Layer 5 of a small transformer language model trained on English Wikipedia (11 layers, counted from 0, width 128).
A neuron's activation on a vector x is SiLU(gate . x) times (in . x), where the dot is the dot product.

Input weights of the MLP neurons that the questions are about. A number n stands for n times 0.0018.
n0 gate: 159 48 -114 91 -79 272 72 -110 22 75 -31 109 -72 -54 31 30 -86 -32 116 -48 44 16 -13 115 -16 43 50 83 96 81 126 -48 203 221 39 230 44 19 -32 42 85 27 85 -64 -269 -93 79 47 68 -204 91 -10 -65 3 -74 -3 -13 38 69 -104 -112 -6 -202 -46 -151 -271 145 -9 -36 6 157 -71 101 128 -94 88 87 -122 -157 -107 -127 -64 -48 -48 -48 76 -51 75 157 -49 40 0 -81 166 179 -25 -120 51 93 -71 42 0 101 44 -221 -75 9 -27 15 89 -162 -29 106 172 -97 15 127 288 -22 -24 -40 -96 -26 61 -173 -19 -113 -90
n13 gate: 70 -18 23 -227 -184 -72 150 79 185 -75 4 -185 -72 -62 64 -4 60 -163 -22 -84 -260 154 23 -75 125 -214 -294 35 36 -4 -78 65 -51 -119 -122 118 154 105 -189 118 50 -47 -30 77 -26 299 -25 -95 -74 195 62 217 102 -235 -159 -7 111 -23 38 -61 15 198 -15 19 122 74 115 78 63 -90 -100 -43 83 262 -38 87 8 49 167 156 -146 242 35 150 -171 -8 -177 129 33 -200 -86 18 -94 -70 4 0 19 85 -162 -150 -113 65 -90 -308 -225 -120 -212 -26 64 154 31 -114 -26 -44 18 273 67 -310 -30 148 113 -90 143 -85 141 8 -110 -117
n16 gate: 31 187 166 -70 -17 228 33 -25 -190 -79 29 -232 8 -104 92 -215 -104 48 -193 78 -26 -299 -299 55 48 251 -55 -186 -214 -76 320 16 -114 -108 57 132 126 96 69 0 68 97 -97 -52 -30 -321 -32 -174 -269 44 57 -22 66 34 -363 -52 51 34 -17 -153 143 125 29 100 182 46 -115 58 -97 -93 -17 -161 32 -305 114 80 22 -80 17 106 -9 193 -99 69 -9 230 146 207 -147 17 0 267 33 -56 119 139 228 -9 -172 -301 -213 -72 188 25 213 178 -67 -142 -37 -214 39 -163 151 126 -224 0 -48 111 92 70 -151 -75 -285 104 55 -17 -59 -70
n24 gate: 25 -115 82 -253 28 -112 134 3 210 18 168 -64 0 -243 -74 26 7 -77 3 3 76 53 -207 14 -101 -40 132 0 -150 -145 134 10 -86 147 109 -113 -30 245 42 -152 110 78 119 3 31 -28 -3 -137 230 -71 -23 145 -14 10 97 26 -82 -75 7 -113 -61 -138 105 -40 133 -53 54 17 138 -42 -83 -42 145 80 -211 99 60 163 -203 -243 -57 -69 21 -41 112 -45 -28 -20 -16 -11 -57 -136 229 -94 266 -74 -64 -428 0 -34 -56 17 -158 133 -134 143 129 115 -27 14 -52 96 -81 -49 -134 -198 95 79 84 86 7 40 41 126 -96 114 14 -10
n124 gate: -86 67 278 97 -71 247 107 -122 -59 -54 7 -188 -231 43 52 20 -10 -64 44 -30 -279 127 -32 -205 133 -110 3 103 67 -156 -226 57 84 -256 -116 63 -131 -244 121 -44 -165 237 126 139 122 136 7 77 219 113 -88 -73 47 46 175 129 -109 105 31 -112 14 -114 -81 -59 -63 -7 -29 -86 -113 -73 -160 -14 139 156 73 42 14 -45 -61 -84 -149 198 -135 280 111 -67 191 -115 -195 36 -162 -34 -10 -14 7 -28 -110 -11 66 -34 36 10 -108 -77 25 -90 -28 -7 138 -11 -103 -87 -31 -81 -215 38 -127 39 48 51 124 -59 -84 93 168 -4 66 47
n196 gate: -152 -7 -4 25 -7 -11 135 60 112 -164 323 -49 78 147 -66 -7 90 -18 -27 -153 -96 -22 -85 199 7 -76 52 -108 3 -45 -86 98 201 155 -193 35 -108 194 136 -44 -14 47 21 -75 70 0 33 -156 3 -423 -150 -106 29 -168 -176 140 121 25 -113 81 31 21 75 -94 106 100 -218 142 -37 17 -129 203 7 24 190 28 7 99 162 -64 -4 -107 -132 171 -40 -88 18 -337 20 -33 10 -34 139 18 -144 192 90 -108 -216 -118 -87 -197 -95 176 113 148 -154 -91 3 57 93 -29 -87 -91 51 101 7 -106 94 -154 28 66 13 -86 -60 25 42 79
n236 gate: 166 -19 -118 135 -149 -75 -197 141 13 -73 66 -90 -145 -123 123 32 50 -65 36 -19 -64 -17 75 -87 59 -146 -43 -38 100 97 13 6 55 20 101 34 -190 139 -51 -251 -128 122 54 -69 117 -52 85 64 -20 6 260 -7 -198 -51 134 73 176 -40 -81 -125 144 -36 -3 -60 -118 -46 -127 -129 35 256 -58 76 38 262 -87 54 21 -91 -89 -111 52 -82 -129 -14 52 20 194 137 -117 146 93 62 -20 127 -118 127 -168 -134 37 133 138 -91 -76 -17 -20 84 -7 94 3 -265 -218 157 107 94 -178 -109 115 -61 -113 -16 173 66 -74 14 135 106 235 45
n250 gate: 59 95 -4 -94 -15 173 33 -99 159 -20 -131 148 -46 143 0 -95 116 390 217 165 130 55 -8 26 -113 -75 -174 105 -134 188 7 65 33 -60 79 8 75 52 -4 75 80 -36 91 178 152 0 -89 -111 30 -76 -129 131 169 -31 124 -51 -100 137 -34 -240 -26 -225 209 285 61 -63 60 -153 -67 -14 -155 -78 54 15 15 122 -223 -274 15 122 280 -108 -42 -143 -8 -69 8 243 -150 -153 -217 44 -19 -267 -8 91 22 -27 -4 60 -82 -46 -35 0 -267 185 -49 -33 -30 65 81 91 234 234 -51 -195 39 138 53 -78 218 -75 165 4 179 162 -38 51
n286 gate: -227 112 90 -4 -358 62 172 86 -21 -253 64 -311 -138 42 3 40 -27 141 -23 46 111 -50 -56 31 -46 119 260 77 -56 -187 14 -168 -56 47 174 14 -95 -112 101 18 -86 30 -93 95 -48 -28 -93 -131 37 -56 160 -207 -146 -17 -137 -69 -38 31 41 -162 79 44 20 47 169 37 112 -64 36 -16 81 -7 39 177 134 -114 -85 -107 309 104 -100 73 59 -105 -88 -7 -14 171 36 -142 14 -117 14 66 69 55 -20 84 51 -258 39 -52 142 24 -283 26 34 56 -186 -111 94 193 202 -20 -76 -30 -71 -94 -20 124 177 -48 35 -53 134 -17 27 -64
n296 gate: -191 31 154 116 37 8 -35 -145 -29 -26 11 137 -215 11 -14 -31 221 -220 -260 165 -121 -132 -15 -54 48 -65 -144 70 149 -126 107 156 112 -266 -101 22 -230 229 -52 -143 -69 111 4 22 94 48 -105 -95 4 28 -137 -23 -30 96 -152 7 -95 113 62 -157 123 104 98 100 25 43 -179 129 30 -52 -11 157 -48 -35 -83 29 90 -178 -85 102 45 -180 118 -247 -78 -88 -22 0 -301 -15 14 88 180 0 0 29 18 -45 108 -244 149 196 -105 174 91 226 -61 -10 89 -81 15 -60 72 -17 -73 111 -192 -113 226 -177 122 90 -258 -52 15 81 -83 52
n0 in: -22 9 -135 -66 -49 -122 -38 -109 -212 132 129 -9 -110 -105 -72 29 93 -59 -56 67 -221 41 -160 60 31 39 103 12 -76 -15 -63 -99 109 164 -31 131 -69 30 111 -174 -43 29 94 56 -24 -100 119 52 48 110 6 16 79 25 105 52 -6 -207 18 73 -24 -33 -135 201 -9 45 204 -51 -76 -26 -139 -122 -81 -44 15 137 -6 -164 -18 -262 -145 89 -80 -71 -72 15 -178 -18 -97 163 93 -162 39 99 -12 133 72 19 145 -102 140 -116 -72 -125 -15 -183 -61 76 -99 99 102 -44 172 61 26 150 35 116 -21 -92 -90 -141 17 174 104 -43 -130 -97
n13 in: -60 -148 -15 60 -177 201 63 -98 73 -133 -198 -15 -150 156 80 -35 -29 139 53 -106 276 -72 -18 69 -191 119 25 -67 189 33 93 -80 166 -86 -30 -202 -7 47 -78 -46 59 91 91 -153 91 -161 -68 -99 132 -7 49 -61 -26 122 101 -52 63 37 -121 -326 -142 213 -7 -177 -40 47 8 -194 -42 84 -26 -94 42 -203 325 11 -34 -120 -39 18 125 -152 48 78 23 73 -89 -211 7 260 298 -75 -4 22 -73 -160 -61 0 -123 -130 22 91 -45 40 -55 -161 -95 302 94 44 22 49 -156 -56 176 11 -132 -166 -43 235 72 58 -131 19 -110 -197 102 -26
n16 in: -92 -52 195 216 114 -209 -22 232 197 121 -61 -58 -109 -75 15 89 118 135 124 -64 -59 -149 -341 96 139 -42 -31 20 63 -61 141 148 -176 250 -8 128 173 198 -24 -157 187 48 -23 -277 19 206 25 164 -182 -115 34 226 68 24 -20 -63 8 -54 128 -113 189 57 -119 15 0 38 53 -11 266 -174 -300 32 -99 -155 -89 -70 -215 -8 110 -482 -16 16 -4 -90 -211 97 -118 73 7 -64 -221 -49 123 -8 -31 54 19 139 96 -4 -99 147 -100 -112 -58 -44 8 -82 -206 -110 -71 242 19 149 -89 -42 -84 -23 92 -34 150 161 11 -12 58 63 0 -8
n24 in: -104 100 -133 -38 9 32 82 -40 186 121 181 -116 -46 -28 70 -62 66 245 41 115 -127 -41 136 -30 -135 97 -88 -37 -82 -91 -135 -50 -101 -66 82 86 12 18 -47 -121 34 15 -107 94 186 50 -17 74 66 -44 21 38 -196 65 -66 -90 -34 6 -49 132 82 -18 147 -24 -3 33 22 -9 105 17 -28 -145 -58 77 46 52 -186 -12 -138 -172 -79 118 -25 68 -66 -12 152 -122 227 205 45 0 -9 221 -202 3 147 147 6 21 -223 129 -9 119 40 85 180 94 -18 273 6 -73 27 -185 50 -124 41 -99 -51 -66 -160 6 37 -66 -123 16 -24 107
n124 in: -28 -120 101 -48 136 -11 -139 64 -3 -108 -146 -63 24 14 -163 77 152 41 20 -6 -149 -150 14 -150 -93 -93 -70 -27 22 43 -16 -84 49 -59 115 -226 -80 -135 -99 185 -68 -19 60 113 141 -55 -153 -94 138 -134 -143 112 10 37 14 0 27 -34 195 -192 -47 20 -42 235 -84 66 98 -149 -272 -269 -260 73 54 10 13 191 7 107 272 -47 118 -27 -75 -119 48 -91 -41 60 -123 -83 3 -117 -90 -17 54 -3 -3 38 113 7 -331 -91 -104 34 125 29 -53 -35 -20 44 109 7 60 -81 -223 -195 7 51 -13 -154 33 63 229 0 -88 -171 -111 -3
n196 in: 152 57 -3 95 63 17 -54 -108 -75 -197 68 29 -69 10 133 -50 -52 -34 -105 -123 119 -44 -93 55 -141 -68 140 60 63 19 -71 31 32 67 68 -66 282 13 0 -364 63 47 85 -177 52 -188 -67 0 55 103 -48 78 -34 -166 -17 -90 -66 -168 -193 -135 59 -207 22 71 -102 132 -79 -110 78 -34 -23 3 -152 239 7 72 67 66 -93 99 68 -33 33 -110 -40 89 -136 16 114 139 93 73 -65 -30 118 -3 164 -50 94 91 -3 -43 -74 151 -247 169 -189 -132 -113 -30 -70 -14 -10 -25 211 -123 214 -66 -49 -13 220 13 115 -225 -79 -60 65 108
n236 in: 3 -98 13 -101 26 176 -170 39 33 -105 90 -65 62 -93 -45 38 -71 -201 -54 85 -119 24 60 94 101 152 211 33 -156 156 -145 59 51 -314 -230 -46 -159 -270 -30 99 102 -131 -56 37 -111 90 64 171 -42 -215 -263 102 0 46 193 -3 -175 -135 -69 -180 62 71 38 29 -10 -64 48 10 17 50 160 -7 40 -143 -10 85 -151 -72 -128 -164 -24 -89 242 60 24 -151 -10 -163 -139 3 64 51 36 -100 65 -42 55 -97 -13 -152 84 0 -155 -20 53 -25 -23 -97 16 -116 -66 190 -16 -91 -25 42 -81 142 116 -51 133 3 24 -77 -13 57 108 -101
n250 in: -232 -128 -74 127 -224 275 -17 11 14 -11 10 -52 88 -172 3 101 52 -72 -109 -58 -99 204 -32 108 -112 167 -220 -283 57 -45 -110 -13 41 -79 18 39 38 -183 253 18 42 27 291 -50 -70 7 98 -25 86 208 92 48 15 14 108 3 -74 46 0 60 -38 156 95 -62 28 3 -151 131 15 57 179 76 136 51 200 -95 87 -88 -144 60 -120 0 142 -43 220 -187 -92 -144 -139 -22 0 34 111 -75 25 255 -103 215 -104 -208 40 56 -15 155 78 -161 35 182 55 -36 103 205 66 -61 -10 76 58 89 170 109 -163 -66 -110 61 32 -21 -221 -79
n286 in: -54 48 3 98 190 17 38 3 -92 -171 104 -33 -53 134 -29 -66 -142 -20 -131 -29 96 -147 47 -222 122 -111 85 87 -148 -23 -3 94 19 48 -116 79 59 42 27 222 -93 -85 138 174 -95 88 200 -96 93 -41 0 -7 180 13 191 -31 -3 122 -3 -13 -226 -149 -70 13 181 -106 -66 191 72 -60 -40 186 -106 77 -89 -10 58 128 -103 -10 102 153 -37 33 20 -86 110 -161 -108 75 -55 -205 306 -34 128 -29 184 -57 153 26 257 -16 -228 -161 -208 -57 -167 66 -75 -117 70 24 39 32 9 -13 -85 -153 62 -112 85 -26 91 -51 -43 100 -33 41
n296 in: -228 46 14 -77 10 72 -189 -24 -3 -18 148 -216 85 -107 182 -78 127 3 -13 -239 182 4 -244 61 -140 -17 135 -111 94 115 -20 -117 -197 110 134 -68 -128 27 -93 -35 -140 -179 64 -3 91 24 -89 116 -173 71 3 81 18 -62 -69 48 -55 -72 -170 31 -159 -17 -69 -74 92 20 71 -70 88 -168 52 147 309 43 112 -143 -77 58 -13 -99 102 -3 -193 -362 49 51 -10 3 151 105 -97 -112 -20 -24 34 142 107 -49 -71 10 -35 -31 -207 -143 38 -127 7 36 30 89 169 -64 -74 111 -49 57 179 -17 -3 -53 208 -87 119 -17 -106 -152 98 157

Each question shows a token from some text and the vector x that enters the MLP there. A number n stands for n times 0.005.

"ence": 79 -35 -56 66 49 -105 -60 -124 -71 -94 2 -11 -11 -35 24 -155 -61 -57 64 166 19 45 190 -61 -48 -42 107 -45 289 25 128 9 76 -7 17 179 23 -208 -52 38 -142 -101 51 85 9 -132 167 -126 39 97 -186 -45 -42 76 -78 -7 191 -135 -105 79 114 55 -34 -113 -102 26 -185 128 -119 -41 143 -181 -97 -28 52 86 -134 27 -82 -10 -70 -27 -47 5 112 34 -219 70 263 -38 -154 -44 198 -4 -14 -96 52 -75 154 -77 126 -134 -20 -90 18 96 -24 -176 70 -28 -108 51 72 50 150 -92 -65 41 170 -8 198 -85 207 -8 -177 -111 -119 100
The two highest activations, in order: n16, n0

" and": -25 -121 38 19 52 -66 62 -162 -111 -157 -12 72 58 4 136 -93 7 -14 213 95 28 39 34 -140 37 -89 -28 -169 -102 -139 -82 61 -46 -86 -24 140 46 62 -112 -22 -73 -57 1 77 -12 -101 98 -143 96 90 -68 117 -57 18 28 69 105 -148 -202 64 28 1 99 88 -47 4 -98 -63 -44 1 258 -19 -142 -92 54 -17 -337 -155 15 8 -17 -41 -171 -26 20 -19 -156 -43 197 -114 162 23 154 -26 39 -159 -33 -111 -91 181 133 -53 -6 77 -43 113 11 9 165 96 38 19 15 81 112 -8 35 26 -7 -124 0 -112 -13 58 -73 -18 238 -81
The most active neuron and its activation: n16, at about 0.68

" the": -16 -22 53 117 -26 -35 52 -62 -27 -157 -165 22 -13 53 -11 -46 -49 -34 3 78 -89 -10 -21 -38 -11 -232 42 -20 -15 79 157 -70 -137 77 82 78 68 30 17 50 -84 -140 -7 -7 -56 -305 81 41 -172 -17 -101 140 20 -134 7 150 148 5 -48 -23 166 24 -57 15 -69 -42 -118 -22 -30 -17 -44 28 117 -91 28 -25 -392 29 -10 -65 -69 -34 -134 3 -12 -58 -190 19 272 -84 43 -78 149 -74 -119 -91 -157 -23 -12 92 30 57 107 130 103 -142 56 -5 68 -10 -122 30 108 -107 163 -25 0 -78 24 -29 55 -269 -47 -87 -2 108 217 0
Which of these neurons fires most? n124

",": 13 27 124 69 58 -44 55 -290 -53 -27 -71 70 -48 -64 112 -30 54 49 -102 -30 -94 -29 50 -25 -27 -251 52 -31 -168 -83 -24 -50 -48 54 37 141 -17 0 -1 -51 3 -108 5 233 -57 -196 -10 -5 45 -39 -3 129 51 -20 32 15 65 -106 22 23 149 89 101 9 -137 9 -111 -47 -214 -62 238 -41 -92 -82 -50 -3 -284 60 -99 -90 -19 -14 -142 -144 47 74 -106 -48 41 -120 176 -43 131 -123 53 -87 22 -11 12 96 66 -3 -25 138 -27 -159 35 -10 145 67 81 -21 140 49 223 65 -37 43 0 -24 -2 -46 183 97 -30 87 158 -94
The most active neuron and its activation: n0, at about 0.55

"ie": 12 -131 264 149 -10 4 193 27 5 -92 20 -36 -2 -141 19 -62 97 -31 -54 168 -61 74 67 59 -17 -133 183 -31 67 -21 33 -100 73 80 97 -43 104 -87 8 -35 -131 -256 -73 41 -54 -255 -64 -71 38 109 -194 -51 -138 -76 119 12 56 -91 8 -18 56 10 -63 108 -50 59 -164 176 -75 -3 42 -10 -219 2 134 89 -153 50 69 -127 95 8 -189 -59 23 -76 -21 -158 107 -17 -36 -72 124 -115 -124 -148 -134 -98 76 113 1 -93 17 -36 215 -150 -185 -231 -104 21 -100 -39 70 -30 136 -8 20 -108 157 60 247 -85 20 -17 -111 90 -18 168
The most active neuron and its activation: n196, at about 4.3

"gen": -33 -156 14 43 -22 -109 15 -104 -139 -171 109 -155 90 -145 273 -113 37 5 116 146 -29 54 13 194 -72 17 -251 -64 127 2 134 13 176 -32 -55 123 196 -43 14 103 -177 -68 -120 -93 -5 -53 165 -39 -119 30 149 97 -23 59 -71 148 23 -118 -26 -115 -36 40 -25 -182 -73 70 -219 103 -143 -136 126 -2 -208 -111 74 -14 -112 3 -1 22 -42 52 -115 19 192 -34 -6 173 -10 45 -124 15 220 -25 -54 -23 -164 50 -84 89 -95 -14 46 -78 22 -35 13 -115 128 -3 6 30 -117 -106 84 140 -47 79 104 -12 175 -141 108 -50 -24 75 -104 71
Which of these neurons fires most? n16

"pe": -91 -46 27 7 47 -162 -15 -11 -112 -260 123 -68 -11 -71 224 -76 -193 -16 108 -84 28 143 125 -84 -39 2 113 -85 90 -80 80 -247 75 178 5 20 102 35 -95 -51 -133 -331 175 75 181 -18 46 -11 -106 53 99 70 -162 208 48 3 -103 -117 -112 -55 -10 30 235 7 -122 11 -220 56 22 -235 33 -147 -312 87 49 -54 3 -118 -108 -74 -79 34 48 -79 113 -101 -22 78 128 53 -52 63 197 -71 120 -36 -162 36 74 162 -44 7 -97 -21 33 -152 58 -35 -45 -18 -119 90 3 36 140 3 -20 164 71 9 161 -142 174 41 114 -101 -92 -7
The most active neuron and its activation: n286, at about 0.47

" Island": 3 22 27 -12 1 -86 114 -39 20 -99 -8 -28 66 63 -17 -190 -87 -57 -13 181 -102 -9 136 224 -178 -208 -74 -51 172 -26 -1 -101 101 111 15 -50 -20 -143 -79 66 -70 -136 36 -6 -52 -38 147 112 -100 -37 -174 -52 91 265 -36 46 15 -184 -9 -29 80 -73 -38 15 -21 10 -196 -53 55 -185 68 -32 98 -82 45 -31 -200 -20 -55 -79 -129 -9 -61 -146 136 90 -80 146 131 -163 55 -48 295 -22 -66 -18 -242 -41 120 200 47 -59 139 -52 24 -86 48 -48 29 -82 -128 16 16 -5 31 -228 -114 18 15 -51 168 -27 256 24 28 -23 -85 -97
Which of these neurons fires most? n13

" built": 142 -127 112 140 -17 -40 105 -169 -57 -126 -70 -140 -17 -96 192 82 6 49 59 103 -10 87 112 97 -84 -39 8 -132 37 76 19 -113 -27 87 -115 1 13 -96 0 35 -69 29 16 30 -45 -52 -26 7 -7 74 -357 112 -49 46 18 94 29 -132 45 97 318 100 32 -146 -46 -15 -132 -49 -212 -50 -83 110 -37 -60 81 -16 -204 -29 85 -96 65 35 -83 -67 -9 327 -44 -102 148 -161 154 -40 231 33 -18 14 -86 -39 46 107 -43 65 106 40 64 -168 86 -71 33 93 -207 62 -90 77 207 8 4 151 -14 -117 89 -76 -14 156 -29 -33 -18 26
Which of these neurons fires most? n286

"round": -31 -127 99 26 64 -134 10 -42 183 -64 -89 -46 -89 -121 227 -26 -88 -4 -89 -97 -19 61 89 86 -49 -137 -51 36 63 55 -73 -48 18 98 -24 46 -132 -34 6 -11 -120 45 -24 114 -127 -29 49 -82 -42 1 -59 128 -27 95 -56 -186 140 -151 36 -42 194 54 -151 -140 -100 -162 -119 106 16 -48 51 -46 -144 63 -65 -44 -154 -167 88 -85 85 -147 -106 -37 -44 57 27 -3 293 44 161 -59 310 -7 -256 -126 2 -91 -103 217 63 -147 95 53 169 -61 75 44 7 -49 -120 200 58 4 69 -13 -18 -4 -28 -186 -3 -6 140 176 67 11 0 -97
Which three neurons fire most, strongest first? n250, n124, n286

"lin": 118 -42 90 35 47 -113 120 -137 -188 -69 -41 -92 28 10 163 -55 142 82 204 308 -94 28 51 168 -81 -36 22 -41 95 -109 -45 -224 -39 -22 -147 19 26 40 -53 -126 -47 -109 2 -118 -17 -63 -11 -223 -22 135 -40 231 6 60 22 -62 172 -29 -9 -104 -14 3 109 -4 -103 52 -191 55 68 53 95 -38 107 -181 33 -99 -75 71 75 -2 -139 -70 -37 -129 92 33 -47 -104 -22 133 -25 -83 311 -125 -210 32 6 -25 16 162 46 -50 182 16 21 -207 -31 -26 -30 -84 -28 71 70 -78 144 17 76 141 54 125 245 17 108 97 -105 -102 -106 -133
Which of these neurons fires most? n124

"ri": 58 -138 164 -72 -72 -92 6 -3 -36 13 -29 -139 -32 -71 32 -252 87 81 -91 205 -54 176 73 -143 82 -142 -12 -31 143 -35 113 -244 -47 31 81 114 172 -54 -84 13 1 -37 -18 9 -87 -131 129 31 -17 145 110 -30 -136 49 95 -52 -18 -186 6 -29 18 -120 146 108 -84 -71 -160 319 7 -112 37 -83 30 -143 15 -31 -45 22 -159 -34 7 125 93 -106 -28 -101 97 -239 27 42 166 -122 221 197 -125 -42 -144 -38 -151 -82 49 79 -13 2 37 -127 28 -107 30 -84 52 -123 -12 -28 166 -69 41 41 -177 -37 6 -137 -118 49 -154 148 57 45
Which three neurons fire most, strongest first? n24, n124, n196

" ": -46 6 241 -14 74 -7 49 -47 -14 -199 -360 -60 68 6 87 -290 41 85 -79 57 -92 41 4 72 -148 -73 -41 -99 93 -71 -40 17 3 16 13 26 159 56 63 -5 -153 57 95 168 32 -18 120 -11 -14 86 -154 146 -43 70 53 -67 -56 -134 18 207 115 -25 52 -31 -129 60 -90 -48 -66 -10 1 43 16 -50 38 -39 -158 -44 81 -54 75 -248 3 24 75 -42 -55 -52 164 -3 146 39 185 -79 21 10 53 -125 -33 69 159 39 236 4 -52 -352 50 74 8 -34 6 109 59 -25 90 146 -10 26 -50 -223 -45 -90 57 -48 -43 197 62 -54
Which of these neurons fires most? n250

" general": 14 -64 208 171 7 -6 63 62 -12 15 -35 -116 120 8 174 -83 -105 -3 118 79 16 65 -61 -210 -64 -189 -63 -142 52 39 21 -55 59 25 -96 279 27 -54 -3 -45 -230 -3 -35 150 -107 -82 162 23 -41 13 -243 92 -17 16 22 29 87 -97 97 -29 223 140 -104 -28 16 -155 -90 64 -28 -164 -31 -44 64 -143 35 -29 -159 -52 133 -119 6 -152 33 21 148 77 -127 36 125 -122 106 -87 178 -25 21 -55 -152 -120 -63 -55 79 72 149 -101 180 -200 -54 -28 -32 29 -148 3 -135 26 217 -120 -105 70 17 47 4 -74 -10 119 -30 166 -3 36
Which three neurons fire most, strongest first? n16, n24, n196

"C": 18 -74 56 144 64 0 27 -114 -97 -136 -179 40 -15 -86 179 -144 19 -48 -106 183 -156 -80 45 -95 -178 -252 44 -230 173 -17 -118 -22 21 -72 49 61 -17 47 7 204 -127 -4 94 59 -69 -82 72 -20 -124 -26 33 112 76 -11 103 -168 -49 57 22 -43 160 -32 111 211 -166 17 -119 -47 -17 59 -97 0 61 18 50 -77 -172 -148 77 -153 -109 -196 -87 145 50 153 77 77 149 -78 98 -82 128 -113 -155 -127 -70 50 4 54 69 46 83 -31 45 -153 109 -110 -21 -37 50 18 -108 -112 87 207 66 69 136 71 -59 -24 58 -69 -53 56 -5 -128
The most active neuron and its activation: n124, at about 0.43

"t": -89 -132 -98 168 147 -60 -88 -95 -86 -102 -113 38 -36 125 153 -92 38 -3 40 -85 -99 135 -131 -70 -199 -94 110 -67 -64 84 -62 -133 -12 -126 159 -65 60 -160 43 105 -155 -64 -41 113 -179 -60 -15 0 -35 174 -82 143 26 201 -76 75 174 -68 14 95 16 39 -129 -184 198 18 -142 -30 104 47 135 -2 -274 1 203 -67 -60 -12 -106 -206 -25 -27 -74 148 62 -52 -15 -1 63 -113 -38 -36 52 157 -171 -116 0 -69 68 10 79 -10 106 53 -146 68 -42 21 95 -55 -94 179 10 21 -6 134 22 96 115 -54 13 -12 238 43 -13 -4 -113 -90
Which of these neurons fires most? n16

"ent": 70 -107 12 22 61 -77 40 24 -31 -134 207 -28 -39 -137 266 -38 165 -56 20 123 -162 5 51 -10 86 -27 134 -23 157 -16 4 -79 154 0 -109 18 -71 -78 86 129 -102 -31 -143 1 -77 -99 -46 -158 98 21 -38 43 -26 -42 150 6 29 -70 -93 142 71 50 -272 102 -19 -34 -221 66 -10 53 150 2 -16 50 -119 129 -52 110 -56 -68 -137 54 -73 3 188 -163 -167 -51 17 -46 73 82 140 20 -128 95 -82 -194 -67 -1 20 87 285 -46 121 -75 -4 16 -84 -17 -134 90 -55 -120 65 9 -85 -183 34 -144 95 -259 105 112 58 132 6 39
Which of these neurons fires most? n236

"89": 109 -87 50 87 48 67 90 -56 -41 -50 28 24 123 -110 177 -134 -79 11 1 198 -80 -27 169 -32 -87 -147 -39 -154 62 -137 -201 -258 -13 -80 173 -21 74 -89 63 43 -72 -207 -142 179 46 -87 12 -96 -28 -41 107 -9 -9 -17 -44 -134 88 -32 10 16 134 40 107 -85 89 99 -114 46 -78 105 106 -36 -22 -114 28 48 -123 -105 24 -181 -156 1 -110 -15 78 103 -113 -156 -88 -61 -24 -68 186 73 -58 -27 -173 -11 49 111 -28 -37 221 -154 135 -104 -79 -95 186 -83 35 44 -13 -134 169 -56 -65 -77 -20 -179 274 10 144 134 -165 -43 -118 -38
The two highest activations, in order: n16, n296

" The": 0 15 17 -38 21 -101 94 -83 -155 -105 -63 3 43 60 77 -42 -7 28 -63 180 -76 -74 73 -134 -46 -171 -21 34 -70 -21 86 -48 0 134 93 23 12 24 -51 71 -28 -48 46 51 -63 -287 -124 -23 -114 129 -66 144 141 4 53 47 73 -30 -112 30 141 37 18 4 34 -103 -94 -32 -28 46 -9 -56 -28 -128 67 -89 -398 -28 8 -172 -12 -111 -86 22 11 57 -109 25 221 -128 80 -351 132 -1 -65 0 -161 21 -28 38 62 18 18 130 103 -160 87 -3 89 -106 -180 -29 93 -54 30 29 2 39 183 -79 -38 -209 98 12 19 95 103 -41
Which of these neurons fires most? n196

"w": -74 -135 55 71 140 -111 32 -65 -107 5 -167 121 -80 30 190 -140 3 83 48 24 -86 5 -76 112 -195 40 154 47 -50 -22 -44 28 31 24 -167 -53 -5 -116 169 197 7 -278 11 -18 -114 84 -140 -96 -82 44 -72 198 -157 157 -119 -58 35 21 17 1 -41 -9 -17 -24 18 -49 -74 -81 60 131 145 -25 -198 -93 6 16 -50 -93 196 -207 -117 48 -144 -11 -31 -28 -150 34 -201 -10 6 -24 81 108 -216 -201 90 27 -28 61 107 -3 41 -5 17 -159 3 20 52 -80 -141 239 -99 -25 -127 141 -74 -7 -58 -99 103 -125 94 -73 -140 -44 -20 -104
Which of these neurons fires most? n196

" but": 73 -66 113 61 -26 -60 -12 -94 -59 -210 -47 31 9 -64 125 -43 -59 -61 17 89 -81 8 42 -113 -15 -51 -122 -183 -190 -62 -101 -69 -110 24 11 95 73 63 -156 87 2 -96 7 27 -117 -95 135 -110 53 17 -114 193 25 89 56 93 32 -137 -74 64 69 123 24 77 3 113 -137 -106 -69 23 114 20 48 -225 143 32 -313 25 -43 42 -41 1 -200 -110 -30 90 -60 -153 191 -35 95 5 169 -138 -44 -46 -79 -241 -76 250 29 81 45 20 44 -37 107 -35 52 77 56 56 53 26 28 42 47 -67 53 -84 -102 -164 78 45 -131 -59 112 -110
The most active neuron and its activation: n24, at about 0.16

".": 56 126 167 168 29 -5 148 -189 -35 20 -53 49 -61 25 84 -55 18 -7 -32 170 -95 -5 18 -31 -21 -123 -34 -3 -64 -32 -80 24 -85 -34 81 144 157 268 -20 -71 -82 37 -55 113 -70 -45 42 32 13 42 17 50 27 -9 109 -14 62 -132 -38 72 134 120 7 114 47 -40 -98 -47 -127 -92 259 51 115 -30 69 -54 -287 -111 158 -33 79 51 59 -32 14 55 -130 -60 55 -133 26 -197 32 -19 90 -64 -85 -39 -80 87 22 -49 107 221 27 -239 174 -117 59 -61 -5 -92 -20 -100 165 165 29 24 48 31 -126 -188 132 168 -98 33 89 46
Which three neurons fire most, strongest first? n236, n0, n196

"ed": 13 -86 9 -26 36 -126 47 -78 -65 13 23 -50 -74 18 69 16 129 143 -163 88 86 68 -36 -71 39 -185 52 -130 -16 50 -99 8 50 -150 -108 65 -110 -83 53 5 -166 -147 -8 -9 -72 -59 44 69 4 4 -23 18 -88 -76 56 -99 203 -37 48 -36 147 36 182 -95 -144 36 -38 97 17 6 126 143 75 25 48 46 -188 -18 -200 -67 -27 -36 -71 174 195 12 -200 31 276 -106 106 109 241 74 -28 17 -119 -67 78 105 -94 90 270 -68 95 -84 21 -156 121 -12 -97 58 131 31 120 53 -68 14 -64 7 193 -312 219 108 22 -103 -34 30
Which three neurons fire most, strongest first? n236, n16, n286

"is": -15 -4 78 -6 118 -119 89 -8 -118 -140 -120 -93 43 -9 -55 -126 -80 19 20 228 -22 68 165 -3 10 -136 -68 -13 341 -5 98 111 -5 62 -105 96 -5 -127 112 31 -95 -171 -73 -24 74 -137 231 34 -33 48 -120 6 -21 -34 17 -128 11 -213 -144 -93 -123 -3 90 59 -205 21 -201 68 -29 -279 5 -25 -19 -26 70 -163 -126 53 -71 11 15 22 -39 -119 89 56 -45 45 203 -134 91 40 203 -21 -3 -68 -47 -2 166 -57 -201 -151 -90 4 -7 -25 -76 -46 55 -156 -193 -49 -42 -10 101 156 -34 -4 133 162 140 -31 276 64 -77 17 -11 102
Which three neurons fire most, strongest first? n24, n0, n250